Layer 4 of a small transformer language model trained on English Wikipedia (10 layers, counted from 0, width 128).
A neuron's activation on a vector x is GELU(gate . x) times (in . x), where the dot is the dot product.
The model reads these tokens: " the" "at" "ric" "al" " m" "ark" "et" "s" " s" "ince" " " "201" "9" " un" "t" "il" " its" " cl" "os" "ure" " in" " " "202" "1"

The vector x that enters this layer's MLP at each token. A number n stands for n times 0.038.
0 " the": -14 64 -25 -2 3 -8 18 17 -17 -1 -5 -6 3 19 58 -4 8 8 -30 43 3 -20 -3 -11 30 -1 24 30 28 43 6 42 3 30 -2 40 10 -34 -20 5 -11 -32 23 1 -1 13 29 14 15 -12 -19 9 0 0 -10 -3 -20 38 -17 -4 -2 9 -23 1 24 -36 25 -10 -88 48 25 0 35 -16 39 -17 5 44 50 2 29 26 -1 -54 -19 -23 25 12 -13 3 -44 17 14 -3 -40 -24 10 -28 25 -13 25 21 -33 -9 -1 21 17 51 -25 14 5 -20 -11 11 -5 -24 -5 -31 25 38 -15 3 28 14 34 -9 -22 -22
1 "at": -41 36 14 9 -7 -16 25 11 15 11 -35 -1 -33 -5 58 -9 8 -24 -28 12 -29 -47 -11 43 -11 3 46 51 -39 -6 -9 46 6 -5 -26 -10 19 -42 -8 23 -32 -7 -4 -10 7 55 20 6 21 -9 -8 2 -50 -1 -2 -40 -1 -17 -6 21 20 -10 -11 8 39 -25 -5 -15 -28 19 40 -21 12 -2 -3 31 13 95 69 -32 -4 -14 30 -28 -6 -5 28 1 -2 36 -45 -1 10 51 -29 36 24 10 17 3 20 11 -39 -42 -50 -4 -34 29 -8 -13 -33 -15 48 3 -13 -35 -7 -33 4 9 -22 -41 11 22 2 -11 21 13
2 "ric": -13 14 2 5 5 -1 21 39 -35 24 28 19 -1 -48 27 -16 23 23 2 42 8 8 27 7 -60 -7 3 22 -20 -20 10 23 34 -14 17 -36 27 -35 39 -2 -6 13 -44 0 -35 46 16 11 9 16 -62 -7 -15 -21 6 -8 -11 30 -14 8 3 17 -3 8 43 13 19 -38 -37 -1 -10 -31 31 23 -14 27 0 92 17 -5 40 0 18 -4 -23 -10 12 18 29 34 -76 7 46 -43 -28 15 51 9 17 -6 7 5 1 -1 -3 -8 -28 -9 -7 18 -44 -1 20 37 -34 -29 27 -75 7 36 -15 -48 -29 -10 9 19 -9 12
3 "al": -33 22 6 4 9 18 -9 14 -26 1 -24 35 5 1 25 18 -37 38 -4 49 -12 -7 -29 39 12 23 13 38 25 20 24 3 55 -30 -28 -36 10 14 42 -16 -18 1 -24 -22 10 -7 -2 15 15 11 -29 20 -78 4 -23 -33 -9 54 25 2 -6 -3 -17 34 2 -40 21 14 -43 30 -16 -78 26 26 18 7 45 60 -9 -54 -4 -10 33 -36 -12 33 22 10 -16 30 -40 8 53 25 -16 -26 -7 14 19 12 33 6 -9 -31 -19 -5 -7 -8 -34 11 -10 -5 -13 29 -24 4 24 -8 30 47 -31 -33 -29 -15 -1 -2 -27 -21
4 " m": 8 -16 2 -17 -19 12 9 24 1 2 -1 2 22 27 10 2 7 -1 -3 8 10 -27 -15 -8 22 -1 43 53 -16 24 9 34 21 0 -37 7 10 -25 -15 34 33 0 18 40 27 17 7 41 -6 -12 -11 30 53 46 22 -39 41 23 -2 -23 17 21 -24 21 7 -22 3 -21 -65 22 -4 -26 8 51 20 1 -5 42 6 -63 2 10 -16 -68 -48 15 37 28 -17 22 -41 -9 -32 69 -36 -10 3 -63 11 -11 14 18 -2 -6 -7 -19 19 10 -9 -14 -23 -28 34 -5 -55 3 -1 -8 43 -17 -16 -30 16 19 9 12 -47 13
5 "ark": -47 42 21 -27 -7 -34 -39 7 -6 14 28 6 32 -30 35 -14 11 66 -12 18 11 -11 -20 -21 -36 -8 22 47 -35 -33 19 22 25 31 -57 19 -38 16 15 54 -4 42 9 -25 -10 -6 38 10 24 24 1 21 -33 -9 -23 0 18 16 -30 5 -45 4 -21 0 5 -6 19 -45 -38 -7 -15 -12 37 37 40 15 -3 76 62 -18 -17 -40 -28 -39 20 17 -9 3 2 22 -6 6 7 44 34 10 8 -25 6 29 32 -15 8 3 -21 -37 -28 26 -25 -32 -12 13 -22 -9 -33 -20 -12 -18 72 -18 12 -16 16 -12 10 5 6 32
6 "et": -30 6 -19 -50 -3 -5 18 -6 -16 39 19 9 9 13 38 43 -9 46 -19 43 -23 -4 16 -22 6 12 34 68 -8 2 23 -1 30 33 -62 26 -3 -76 -7 22 1 -8 -15 37 -2 17 31 -12 -2 -16 9 -1 -61 -6 -21 -12 37 -4 6 5 27 39 -26 -17 13 8 3 -22 -50 -4 8 13 38 7 32 18 11 67 -27 -42 -35 25 28 -29 13 2 14 9 -10 43 30 -30 41 10 -9 -12 -30 6 2 34 2 -7 -17 -20 -14 -28 -55 20 -32 -11 -46 -4 -14 -23 -14 10 -11 -12 45 -27 -5 42 -35 -20 9 8 0 -40
7 "s": -36 10 -11 -8 -9 10 -4 -13 -60 26 -14 53 -31 4 13 52 7 15 -25 27 7 -20 19 -8 34 -12 8 44 -13 -39 17 20 16 -31 -45 -18 -2 -46 1 7 0 16 27 14 38 -16 85 11 9 -8 -27 37 -40 -14 -6 0 -44 -2 -12 5 -16 9 16 24 22 28 15 -52 -47 19 23 -31 22 40 22 42 12 65 -45 -2 13 2 55 -48 -2 -8 29 -25 -3 17 -28 -12 11 17 -9 -14 -42 -29 15 18 57 48 -39 1 -29 -20 -39 10 0 6 -10 3 24 -10 -15 32 -28 -50 24 13 22 -1 -19 27 -10 14 -12 -9
8 " s": -25 44 14 -9 -20 -10 -1 25 -38 7 6 31 -6 14 -12 -10 12 -22 -2 23 -6 -31 -14 -43 14 4 32 28 6 25 9 36 25 -10 -53 48 -10 -34 -61 23 4 -15 19 38 29 -25 29 14 6 -15 -52 19 30 -22 6 -35 5 9 -1 -19 -2 21 -14 34 2 -4 21 -26 -64 27 4 -47 12 24 10 0 15 20 21 -25 -8 27 10 -80 -41 13 17 22 -44 24 17 1 -27 62 -24 13 -24 -54 -29 8 41 27 16 17 -3 -2 1 4 -2 24 3 -37 -1 -26 -64 -2 11 -22 40 -18 32 -11 -8 15 2 -8 -49 -5
9 "ince": -13 59 -1 16 -2 26 0 44 -9 18 -34 39 8 10 39 -12 4 23 -14 13 29 -5 38 -31 0 -33 47 8 29 29 8 63 -46 11 -15 72 -10 1 -16 35 -60 -1 11 -20 -22 2 4 42 -11 2 -47 -19 -28 -41 -50 -27 -6 21 -27 -21 -10 -7 -26 20 24 15 -15 -9 -47 32 3 -10 15 -14 -3 7 1 66 12 -49 -13 -37 -25 -30 32 29 5 -15 5 34 1 -10 31 25 31 -38 -8 -22 14 30 32 -25 6 -32 37 -18 -7 0 -4 -8 -6 35 -3 -11 2 -5 39 -64 8 3 1 -26 -20 4 -10 -27 -2 14
10 " ": -5 27 40 14 -12 -8 21 2 12 9 -21 -37 -11 -19 12 20 -16 -17 -57 34 31 -10 -4 -20 -4 33 60 6 17 47 44 43 -16 20 3 12 -12 -29 -16 37 -11 -10 7 8 -9 -35 7 -5 35 -19 -16 -9 8 40 12 -2 2 36 -3 -32 -1 -24 56 -26 -4 11 10 -24 -23 24 10 -18 -1 11 46 9 -15 68 -26 -1 35 55 26 -27 -38 28 3 7 -39 45 -47 -22 -68 22 -28 5 9 -44 3 -15 26 -29 -6 -18 15 -54 -19 -24 -24 19 -17 -35 10 -27 -20 10 -33 -15 37 17 10 15 -16 -13 36 -8 -2 -34
11 "201": -43 -18 9 -5 5 -1 44 -53 22 21 3 -6 12 -5 10 39 7 -8 -26 41 54 -14 -19 6 4 -39 1 -1 0 3 18 53 46 30 -37 42 17 -52 0 50 -9 -8 8 15 23 6 -26 27 24 -7 -26 23 -4 3 4 -3 -9 -3 17 -14 17 -7 -37 -13 -1 4 -2 2 -20 31 30 -5 -1 12 24 -4 12 69 -16 -16 17 1 -31 9 16 1 11 12 26 -2 10 -20 -45 -31 17 50 15 -66 -5 6 -35 -20 18 58 32 1 -35 -13 -56 27 44 55 7 -18 5 30 -48 -9 49 25 -18 8 -59 -38 13 15 10 -25
12 "9": -18 46 76 9 0 2 -18 -48 0 -30 10 37 14 31 -23 31 -50 -9 -41 43 41 11 43 -49 -7 6 34 50 -2 14 41 49 33 32 -42 23 25 9 11 11 28 14 45 -6 -5 17 -9 31 47 -11 -11 11 -64 10 -13 24 -19 1 -2 3 9 -28 -3 -5 11 4 -18 -69 -16 -10 6 22 -9 4 5 -14 -13 61 -38 17 19 3 -21 2 33 21 41 12 -3 26 -33 -22 6 30 -3 10 -11 -41 9 3 7 -22 -9 44 -33 -21 -5 6 -38 -1 -19 44 -7 -27 -16 50 -27 -42 35 6 46 -27 -24 34 19 0 15 0
13 " un": -30 -12 10 21 -1 -14 -40 44 -3 29 15 19 -11 -7 5 -29 -20 -10 -1 -2 66 -31 8 -9 4 -7 48 44 22 -5 36 -29 20 11 35 20 0 -34 -22 -8 -36 -45 -42 -4 47 18 0 34 7 19 -44 32 -12 -13 -40 -23 18 -18 -20 -5 22 37 25 60 8 25 -2 6 -66 42 23 -13 -21 -33 23 42 6 29 -17 -12 -4 3 0 -73 14 6 -20 -15 4 9 -28 4 -8 16 11 -23 -7 -58 -21 0 10 -13 -20 5 4 -13 -6 5 -11 -11 8 -21 31 -32 -45 7 -5 -19 1 -2 16 4 -2 -18 21 24 -65 -38
14 "t": -3 28 48 19 13 36 -28 -17 14 11 -13 24 -4 23 27 28 -11 50 6 24 9 -10 4 -27 -35 12 40 41 9 70 56 67 2 17 -1 37 -12 -41 -41 49 -47 -18 -15 24 9 11 46 -30 57 -3 -28 51 50 23 -37 -20 26 38 -4 8 -14 23 -30 33 15 5 -6 -36 -24 16 -4 -8 -10 9 14 20 7 52 32 -81 -8 37 -9 7 -27 14 0 -6 -27 34 -10 5 6 31 18 -53 9 19 -23 -9 8 28 -1 -21 13 -69 4 -1 -15 11 -16 -4 32 -16 -24 -27 61 -9 49 -11 15 12 2 -10 1 -17 -7 -15
15 "il": 40 27 17 24 2 3 -21 23 -4 13 -10 43 11 -9 31 -9 -12 -1 -6 54 0 3 -2 4 -23 22 36 -4 32 -44 25 58 -6 45 -59 28 -13 -72 7 16 -36 15 8 6 -49 -16 31 12 -29 -19 -41 32 -40 3 15 2 6 11 -6 -40 1 9 -19 41 32 10 12 10 7 13 16 -20 43 -3 18 -11 45 54 13 -51 -16 36 -5 -37 -13 -7 22 -37 36 21 -3 -40 3 51 4 -42 16 -5 6 43 15 13 7 -6 44 -82 -12 13 -42 17 60 33 11 -12 39 -14 14 -51 36 19 9 -30 -7 -5 -7 22 -22 -23
16 " its": -30 62 -15 -30 8 8 52 13 -37 -10 -6 -5 4 16 51 -14 5 9 -36 42 48 7 -4 -6 31 22 12 18 13 32 14 24 18 -13 -8 47 -1 -35 -27 17 -10 -47 4 26 -44 25 40 53 19 3 -46 20 -3 20 -51 -30 -7 22 4 -8 -13 -3 8 13 31 -9 48 -26 -75 41 -2 -11 -9 -6 11 -4 28 44 29 9 29 21 9 -58 -7 -1 -18 19 23 -5 -5 16 32 8 -17 -17 -8 -8 36 -15 7 12 -19 50 -6 -3 -2 33 -25 13 1 -9 8 -12 -3 -16 17 -19 9 45 -14 -13 12 -15 35 -1 23 -6
17 " cl": -39 0 62 3 16 -8 -14 18 7 -10 -16 -1 21 0 31 -4 -13 18 -16 3 33 -26 2 -32 -4 -5 33 47 15 13 49 7 41 -5 -34 17 21 -8 -6 40 -28 -14 -27 23 27 -24 18 56 -11 3 -11 63 63 35 5 -63 10 45 -8 6 -1 -28 -33 17 4 -24 6 -1 -31 24 16 -15 1 19 31 17 44 44 46 -26 -42 -2 -14 -61 -16 -2 18 4 5 -41 -30 -23 -19 42 -20 0 4 -19 0 17 33 -5 -8 11 -34 -3 6 6 45 55 -25 -21 1 -4 -36 20 26 -26 14 4 35 -14 26 -29 20 14 -83 20
18 "os": -46 -44 12 -24 -22 -8 20 -31 -14 58 -48 10 16 -15 51 -40 -11 48 -47 46 -9 -57 18 21 1 -22 48 -2 11 -14 -7 36 15 5 -13 -20 -17 -27 -9 29 -58 -1 -40 -14 1 10 59 19 -10 4 28 45 -26 -19 13 -40 40 35 -6 -4 7 -8 7 3 5 1 -21 2 -12 -39 -15 -7 -26 -36 2 17 7 42 3 -15 12 -4 -1 -35 -13 38 41 13 -15 -37 3 -46 32 61 -8 -28 -36 5 3 18 39 14 -39 -17 -54 -33 -44 11 33 1 -26 -13 -4 -24 -1 -13 26 -51 38 17 5 20 -18 0 35 -35 0 -24
19 "ure": -30 27 1 12 -9 -28 82 -33 -26 7 -19 33 12 -18 15 35 -6 19 0 8 3 -11 48 -19 23 -2 39 56 23 -33 23 70 35 17 -1 -50 -27 -38 -5 16 -49 23 -15 1 -11 13 11 40 1 -2 -22 -2 -21 22 -54 -4 -46 23 18 33 5 36 -5 21 4 21 14 -5 -25 -6 -24 -11 12 -7 -20 8 35 76 7 -15 8 22 8 19 -29 22 51 7 -19 13 -40 -2 20 -19 19 -40 -21 -16 -1 20 50 38 -5 -10 -39 -19 -17 -3 -9 -5 -33 -8 -28 -3 -31 0 19 -43 1 16 29 -69 3 -6 10 -28 -23 -2
20 " in": -6 53 -11 -19 -9 -22 -26 48 8 -21 -17 -2 6 46 17 -34 12 20 -24 21 5 -10 28 -25 -3 -23 34 44 -8 -8 38 23 17 4 -42 22 24 -28 -35 21 -5 -19 56 -2 31 19 8 25 31 -38 -19 50 9 -10 -14 1 -6 11 6 -29 22 5 -11 26 -22 5 34 -17 -84 30 37 7 18 -34 40 19 6 23 24 -3 47 22 8 -58 2 9 -4 -21 -14 15 -61 33 37 -18 35 -10 -43 -51 -30 26 6 23 -14 -3 26 -12 21 -1 -20 13 -10 -20 -8 -9 -1 0 4 -26 41 30 3 11 -10 1 12 6 14 -7
21 " ": -9 30 35 23 -6 -4 19 7 8 5 -37 -35 -9 2 20 25 -26 31 -42 42 34 7 11 -3 -13 22 45 9 26 68 26 58 -7 -3 -5 28 -6 -21 -24 17 -40 -12 27 8 20 -14 -9 -1 34 -36 -12 -6 3 15 2 -3 8 11 -12 -22 -10 -21 66 -8 35 -15 21 -15 -28 33 9 -23 -13 20 33 4 -11 51 -15 -37 11 37 8 -39 -40 8 7 26 -31 25 -31 -35 -63 13 -43 12 -10 -50 -18 -18 31 -20 -4 -3 28 -61 -40 -15 -22 22 58 -20 13 -46 -14 0 -24 -21 61 1 13 22 -20 -12 28 -12 -16 -38
22 "202": -42 -20 -5 -3 6 18 45 -30 10 7 -12 -5 -29 -9 18 31 0 29 -25 36 53 -12 5 -4 -37 -51 -7 3 -10 6 12 64 32 55 -17 25 -1 -45 -3 20 -32 -27 10 8 26 30 -16 22 20 -4 -25 34 -8 18 -42 -18 -1 -15 5 -30 -10 -19 -4 -13 -20 8 8 11 -15 15 22 2 -5 15 25 -16 9 68 -7 -14 -5 13 -51 23 16 -25 -10 20 32 7 5 -38 -52 -32 16 42 36 -53 7 6 -29 -12 5 24 32 -21 -25 -4 -71 20 54 31 13 -19 -35 -7 -38 -15 45 17 -22 -8 -70 -27 8 12 15 -35
23 "1": -24 45 49 10 -3 4 -15 -49 0 -21 9 39 0 31 -27 29 -51 17 -26 41 42 5 28 -50 2 -11 32 56 25 33 17 39 49 21 -37 7 29 7 14 26 -33 8 32 3 25 11 -17 32 58 -29 3 15 -76 -2 -25 8 -6 -9 -2 -2 10 -21 26 -8 -7 -1 36 -46 -20 16 -5 27 4 27 -11 11 -8 62 -15 -2 34 -4 -23 -26 27 -1 42 22 -12 18 -24 -45 5 39 6 -56 -27 -32 -6 -2 -9 -36 -12 20 -19 -17 0 9 -55 17 -12 20 -19 -10 5 17 -27 -42 56 -1 32 -18 -19 30 17 -15 24 -37

Each question shows the input weights of one neuron of the MLP. A number n stands for n times 0.0068.

n432 gate: -10 6 6 -24 -9 16 -8 22 19 17 -15 -29 -26 -27 -48 -8 -10 1 -27 -36 7 14 4 -2 -37 10 11 -50 9 13 -25 -7 -12 34 -5 -19 -6 -25 -13 11 -9 14 -1 -38 -1 9 2 -43 -7 6 -4 -6 -31 -25 28 0 0 17 15 4 11 -37 12 54 10 14 7 17 -10 -10 7 -3 -7 13 22 -9 -36 14 21 27 15 -11 2 -21 47 -46 10 -9 -18 38 -16 4 -53 -22 -35 22 -9 -5 6 -1 -4 6 -3 -12 -29 18 -5 -28 3 44 15 -15 8 8 7 15 -1 5 -20 -10 9 -14 27 -23 9 1 -17 15
n432 in: -1 -5 -12 -3 -33 0 -6 -18 31 11 -21 10 -8 -58 20 -22 -34 -6 -38 20 13 30 -42 18 -25 20 -2 5 25 18 23 27 -12 -25 -3 38 -19 -15 -13 18 -21 -15 -7 25 -33 -14 25 30 -14 -21 10 -12 -4 50 -14 -15 -32 -16 4 16 5 -32 -24 -7 43 27 -28 -28 19 -3 8 6 2 -12 -17 17 -19 -50 -5 -14 -25 16 -4 -4 3 18 -3 -17 1 1 4 -28 -13 2 -1 7 45 10 -1 27 -4 -13 8 -4 6 7 6 21 -22 -32 -12 -59 5 -9 26 14 4 33 -6 37 -13 -4 -1 -17 2 -13 14 -3
Its three highest activations, in order, are on tokens 10 " ", 21 " ", 1 "at"

n307 gate: -8 -8 -13 30 14 -23 5 -32 19 -20 -8 20 44 7 13 16 -18 1 3 -25 -21 -6 24 22 30 -33 -13 -11 -14 1 -30 -20 1 2 28 -40 25 -3 27 -15 5 -22 15 -2 7 6 4 -3 -3 -2 -21 22 49 30 -24 -38 7 21 -25 0 -7 16 -19 27 37 45 16 -29 -1 1 -5 43 -19 -3 37 26 -4 -37 18 1 7 -13 13 -23 -4 17 -12 -14 -18 -20 -23 31 5 -31 30 13 -31 37 -34 16 13 -23 -1 2 10 -31 25 -2 -15 -28 -5 19 23 -28 10 5 22 39 17 -15 16 -2 -18 -28 -11 19 -36 17
n307 in: -11 8 24 9 -8 -2 -12 4 11 -19 34 35 10 -25 6 19 -9 1 -4 -35 -13 -26 41 1 60 -3 -6 23 -17 18 -18 -2 -37 -14 -15 -6 -1 -36 2 21 -14 -11 -13 -53 -26 -7 1 16 2 -37 3 21 2 7 12 -17 27 17 -1 9 1 57 1 12 6 -18 -27 -17 3 4 12 11 -4 6 -1 -1 14 -12 -64 -4 -22 19 -11 41 -17 5 19 -18 -19 -17 -16 27 4 2 -19 9 -28 -13 2 11 16 -36 45 7 19 -2 16 -2 0 -7 8 -1 37 10 25 -14 19 -42 -27 28 6 -10 -30 -4 -27 -17 32 -13
On which token does it fire most, and how strongly? 14 "t", at about 1.9

n499 gate: -13 24 -1 -6 2 10 4 -7 -6 -47 18 8 -5 29 -8 21 -28 -5 20 -8 20 5 -5 -6 28 -22 -14 7 -15 2 -10 29 28 19 -4 1 -15 -22 28 -26 13 1 -20 7 -27 -26 9 -8 7 -8 -1 -21 -18 -2 31 0 33 -37 10 -18 -30 -26 17 35 -22 -12 -8 -3 15 27 8 -24 -17 32 10 13 -4 16 -12 13 4 -28 1 23 -10 -3 30 -2 -6 -9 24 18 23 36 21 -21 14 9 -6 -21 25 -28 -17 -4 7 22 -33 -8 14 11 3 -4 24 27 -10 2 0 -9 -35 -15 1 17 -23 -22 29 7 -39 20
n499 in: -2 -4 24 9 -22 -14 5 2 -10 16 -25 28 -15 3 27 -2 5 24 22 -38 -17 16 15 10 -21 -2 2 -14 14 5 45 -11 4 11 6 -5 7 25 -33 -1 -6 15 9 -29 7 -18 2 -10 -10 -19 44 -6 -15 15 -29 -10 22 -10 -2 -5 -12 -30 17 -13 26 55 10 -7 -17 -12 -22 5 2 -6 0 -8 0 -13 40 -5 6 -6 1 -18 6 -1 -15 22 -3 -28 -27 -28 9 -17 5 -21 -13 8 14 3 -41 16 -4 -24 -13 23 14 -25 2 -1 1 -2 -25 -22 9 2 27 -3 6 -11 -32 -6 -41 16 -1 6 26 -2
On which token does it fire most, and how strongly? 23 "1", at about 1.2

n66 gate: -49 -14 -10 6 4 12 11 -15 13 34 -12 14 -7 13 15 12 2 50 16 -25 -16 -2 8 -9 -3 5 30 -18 23 -9 -7 -31 -5 18 35 4 -5 3 -9 11 34 4 11 -1 12 4 -10 24 -3 8 12 -8 -31 -22 -26 -12 17 6 11 7 -18 -25 -9 36 -30 -12 -6 0 6 1 -7 10 -15 43 5 9 -18 -15 9 41 -16 -43 -41 -12 5 5 20 3 5 -18 -14 -12 5 -11 -7 -3 -20 1 -11 -2 18 6 39 1 -14 19 9 20 15 -11 21 -8 15 8 -5 -36 21 -7 -36 -7 -39 28 51 15 33 8 -21 2
n66 in: 3 -8 -7 -7 -30 -4 -9 -28 -31 13 3 7 -2 -17 -24 -36 0 -3 -16 25 -20 1 -43 11 -7 15 -5 16 33 8 49 24 17 -34 -59 13 18 -28 2 17 -7 -4 -17 42 31 26 -15 13 7 4 11 23 5 6 -16 14 -1 28 31 -29 19 24 28 6 -10 -13 -32 3 8 2 4 6 16 8 -10 -19 -14 -1 0 -20 -25 -3 -15 18 10 -18 2 -3 2 41 21 -23 29 -28 70 5 -29 -9 -3 31 3 17 16 1 1 22 7 37 -51 4 -15 -19 -36 28 14 -3 13 35 1 -5 -1 10 11 -17 6 9 8 20
It fires most on token 5 "ark"

n45 gate: -13 -22 7 -7 -4 -25 -25 4 30 -16 -20 -8 -5 -3 -4 19 11 10 -20 14 -12 11 7 -2 5 8 -8 -14 16 -14 -3 -14 -11 -23 -17 27 -2 -24 44 41 20 -32 -11 -29 14 10 -23 1 -35 -6 -7 -16 -20 -10 2 6 -26 11 -15 11 -12 -7 15 5 -20 -19 -24 -22 5 1 26 13 14 -13 -13 0 5 -3 -10 0 16 -32 -28 12 -41 1 -17 -2 1 9 -14 29 3 -22 -10 -12 1 -44 15 -13 1 9 -9 5 -10 19 32 1 -13 28 15 1 -18 6 -22 15 -3 -11 -1 -14 -3 18 -34 -19 17 7 18 -18
n45 in: -32 -8 9 -12 -6 40 -12 31 9 18 5 -10 -12 -17 -10 33 -34 7 12 -21 -16 22 3 -5 13 26 -10 19 5 6 -43 27 -37 -1 -8 2 23 28 12 14 -10 -12 -13 -9 -13 -13 11 6 -1 4 -2 17 33 20 -9 2 15 -23 -25 6 -15 6 15 9 1 -38 20 -9 0 -6 -7 -24 -11 -10 -24 -25 -17 17 -21 -4 12 -25 -16 1 -9 28 9 38 -11 17 -3 -19 -17 11 -7 -8 16 -35 16 33 6 -8 -14 -28 -6 5 -27 12 -21 -5 -24 -31 4 -14 -14 -49 -16 10 28 -2 1 35 -54 -2 -10 -11 15 -38
It fires most on token 22 "202"

n346 gate: -11 -26 -22 8 -23 -14 8 13 5 8 -35 19 12 35 18 -22 -26 -16 -41 -16 5 43 12 1 42 47 -24 -18 23 16 -8 -15 32 -22 -14 -16 -2 25 3 -8 -10 -18 -26 5 24 -9 -33 -5 20 -1 -10 -25 -5 47 -22 -28 5 33 8 10 -15 3 17 -39 0 32 -10 11 -21 13 -22 -7 -20 -1 -25 34 -25 0 22 14 -11 17 24 9 9 18 -24 -3 -21 9 -4 16 11 14 -4 -12 -5 -21 -5 10 -30 26 13 5 -5 -4 11 -6 -33 10 9 -19 2 -15 -7 -22 35 11 0 -28 53 1 4 -8 11 10 4 -25
n346 in: -11 -18 -32 3 11 -11 -25 -7 -18 58 4 -36 -30 39 -17 -51 -28 20 -14 -22 1 32 -15 -11 -10 -8 23 2 11 -13 -4 -30 37 -21 1 -4 34 -7 9 -3 4 -14 -1 -25 -6 38 7 -1 -10 5 -4 -1 -10 -21 1 -25 0 7 -6 2 -40 -25 11 28 -11 -8 -3 -9 11 42 -4 27 -13 42 -10 10 3 6 -33 13 -18 13 14 -20 -13 4 17 -31 3 -19 36 20 -10 14 -28 15 -12 8 -28 16 -12 34 2 -20 -7 5 -3 -14 -5 21 13 -1 -14 -10 5 -20 32 15 -4 -14 -5 -15 -9 39 18 -8 -15 29
On which two tokens does it fire most, strongest first? 13 " un", 3 "al"

n298 gate: 30 -40 3 -6 5 9 11 -22 -2 23 16 -26 6 6 -33 7 9 -2 -9 -5 -20 21 -2 5 -20 -10 9 2 9 2 5 14 0 26 6 8 -20 12 13 25 5 -26 8 13 -1 -1 46 -29 -12 -15 -17 2 6 -2 -26 31 -5 6 2 -52 -16 6 22 17 -14 21 -9 -17 9 7 -13 1 -11 17 -4 -7 -21 -16 -18 -20 -7 12 21 -4 13 -29 26 35 -37 -23 -13 -42 10 -9 -3 -1 -60 -28 10 -7 -8 -35 32 3 -32 -22 -21 15 15 13 -1 -3 -3 -2 7 8 -2 -5 6 -27 9 47 -8 -15 8 22 -20 -11
n298 in: 27 5 -16 -27 27 4 28 -32 4 22 15 -8 -7 30 15 -22 8 -21 -29 8 -13 2 -1 -33 23 -13 -27 5 8 -43 -19 32 15 34 9 5 -25 13 -15 3 -2 -6 -3 -32 -2 -54 8 -11 -19 29 -22 4 -4 -8 -55 11 -6 1 2 -3 2 24 -5 5 -16 6 -24 15 -27 9 14 -4 37 25 19 17 11 -46 12 3 -22 11 19 1 -27 -15 -23 30 2 -10 -15 -5 1 3 -3 -23 -19 -19 3 0 9 -1 5 -2 0 -13 8 0 -16 12 -12 2 0 -2 -15 18 19 -20 -2 -8 15 7 -5 -19 -26 9 23 -45
It fires most on token 6 "et"

n274 gate: 28 3 -32 -17 1 12 7 -4 4 -13 28 -6 11 8 -16 -34 -6 13 21 8 16 -6 22 2 -6 -34 -1 0 -11 7 10 5 52 7 2 47 9 10 11 -24 29 -25 -11 14 11 -5 -8 2 11 -41 10 12 -23 -8 23 -4 3 -15 -2 15 12 10 -16 -17 -6 -13 20 -34 29 -11 -14 19 -40 19 18 27 22 2 -26 13 -2 2 45 -11 -36 -21 -15 1 -8 -29 44 1 16 -9 27 2 6 3 39 -26 -35 9 12 4 -10 -29 31 3 13 -28 32 21 -51 22 -6 -28 17 -16 -6 13 -8 55 -9 -8 7 36 -13 11
n274 in: -19 -2 23 -12 20 2 -4 19 -20 -25 -40 11 9 -19 -3 -2 -6 13 -14 -8 -11 -20 23 13 27 -33 -15 -12 22 -23 -27 10 13 -41 35 0 -1 -4 1 6 -14 -4 -33 6 16 -10 36 46 -11 -10 27 -38 -7 14 13 18 3 -32 8 -36 -31 19 -7 12 13 -14 13 -19 -27 33 -7 -29 6 13 44 -3 36 -4 -25 -4 10 13 -72 -22 -3 -26 -5 35 11 -24 9 14 -33 -29 -21 28 4 -19 24 -23 26 3 -19 -21 2 18 -31 -10 -20 33 0 31 15 -40 -6 16 0 49 -14 -24 -20 -23 11 28 9 17 16 6
It fires most on token 11 "201"

n115 gate: 9 -32 28 -2 -1 -11 30 -17 17 23 2 -8 -30 30 61 4 21 18 48 -2 16 -16 25 -24 -2 -27 15 -8 23 5 -27 18 8 1 27 31 42 19 -19 2 4 -5 27 26 9 27 24 -17 -9 -12 -5 2 -19 -21 23 19 15 -6 -44 -20 4 -4 -4 9 -21 2 4 7 -20 -6 -33 28 4 -1 -24 -31 34 -33 -50 -3 -20 -9 -25 22 27 9 17 1 22 -13 22 14 5 12 -24 17 -21 1 2 1 13 -23 21 -4 1 19 -14 20 4 -15 44 35 -27 -4 -5 13 14 38 8 -2 -10 -28 22 10 -14 -4 13 -24
n115 in: -34 6 -32 -4 -9 -21 11 -20 34 -43 -1 -17 -30 6 -4 -20 34 14 2 -7 -9 13 37 23 32 -32 5 -7 7 43 -4 47 9 -12 20 -2 9 -35 27 47 -2 -3 17 -3 -7 24 -5 -12 16 21 -27 -12 12 -24 21 14 11 28 -1 -13 -1 40 -66 33 -20 19 37 -17 3 8 21 -41 -14 2 -13 -11 35 -4 -17 27 1 29 -72 27 5 11 17 -1 -3 10 20 -9 11 -22 -6 17 -32 24 -9 25 24 -11 23 -6 -35 -8 26 18 -9 -22 13 -21 -33 7 1 -20 -21 -18 -31 -21 -21 14 -25 -26 -10 -5 18 10
Its three highest activations, in order, are on tokens 22 "202", 11 "201", 9 "ince"

n71 gate: 11 -27 21 25 32 -9 -15 11 36 2 25 -20 -5 16 -22 32 28 -26 -7 -28 -10 14 -25 -26 15 7 16 -2 5 -39 -36 24 0 17 24 -14 36 15 -15 -20 12 1 -3 -6 1 17 2 -12 -6 33 -28 -22 4 -15 -7 23 -10 3 -9 7 -23 -10 -33 -3 -7 -8 -12 -2 -40 -42 -8 9 17 4 -10 -26 -8 54 -18 7 13 11 15 3 6 -7 -1 33 21 -4 -6 -7 -17 11 -10 -12 -6 15 11 -8 17 21 40 8 6 -3 -24 8 -1 -12 14 -26 -20 1 -8 -2 -13 -18 12 -2 -10 -14 11 -20 20 -42 -13 -11
n71 in: -23 23 27 37 24 -11 18 -20 2 5 17 40 -9 -16 -5 23 4 1 18 0 6 31 -10 -15 10 21 29 -12 15 -21 -6 -20 -13 -23 -35 -16 9 19 5 20 -11 -59 45 29 -6 14 -12 20 1 -8 -4 -37 15 -7 -3 -25 14 28 -3 -21 -11 -10 -2 -22 15 6 -7 -14 -14 3 13 -8 -16 -4 -2 -16 21 -3 -3 -10 44 -11 23 22 -4 19 -29 -11 -21 -2 -7 12 21 14 -23 29 -9 -2 -10 -37 12 -8 -1 -20 24 8 43 23 -14 46 23 2 10 -14 -17 -11 22 -33 -14 -1 7 -23 -1 13 -28 -11 10 -2
It fires most on token 2 "ric"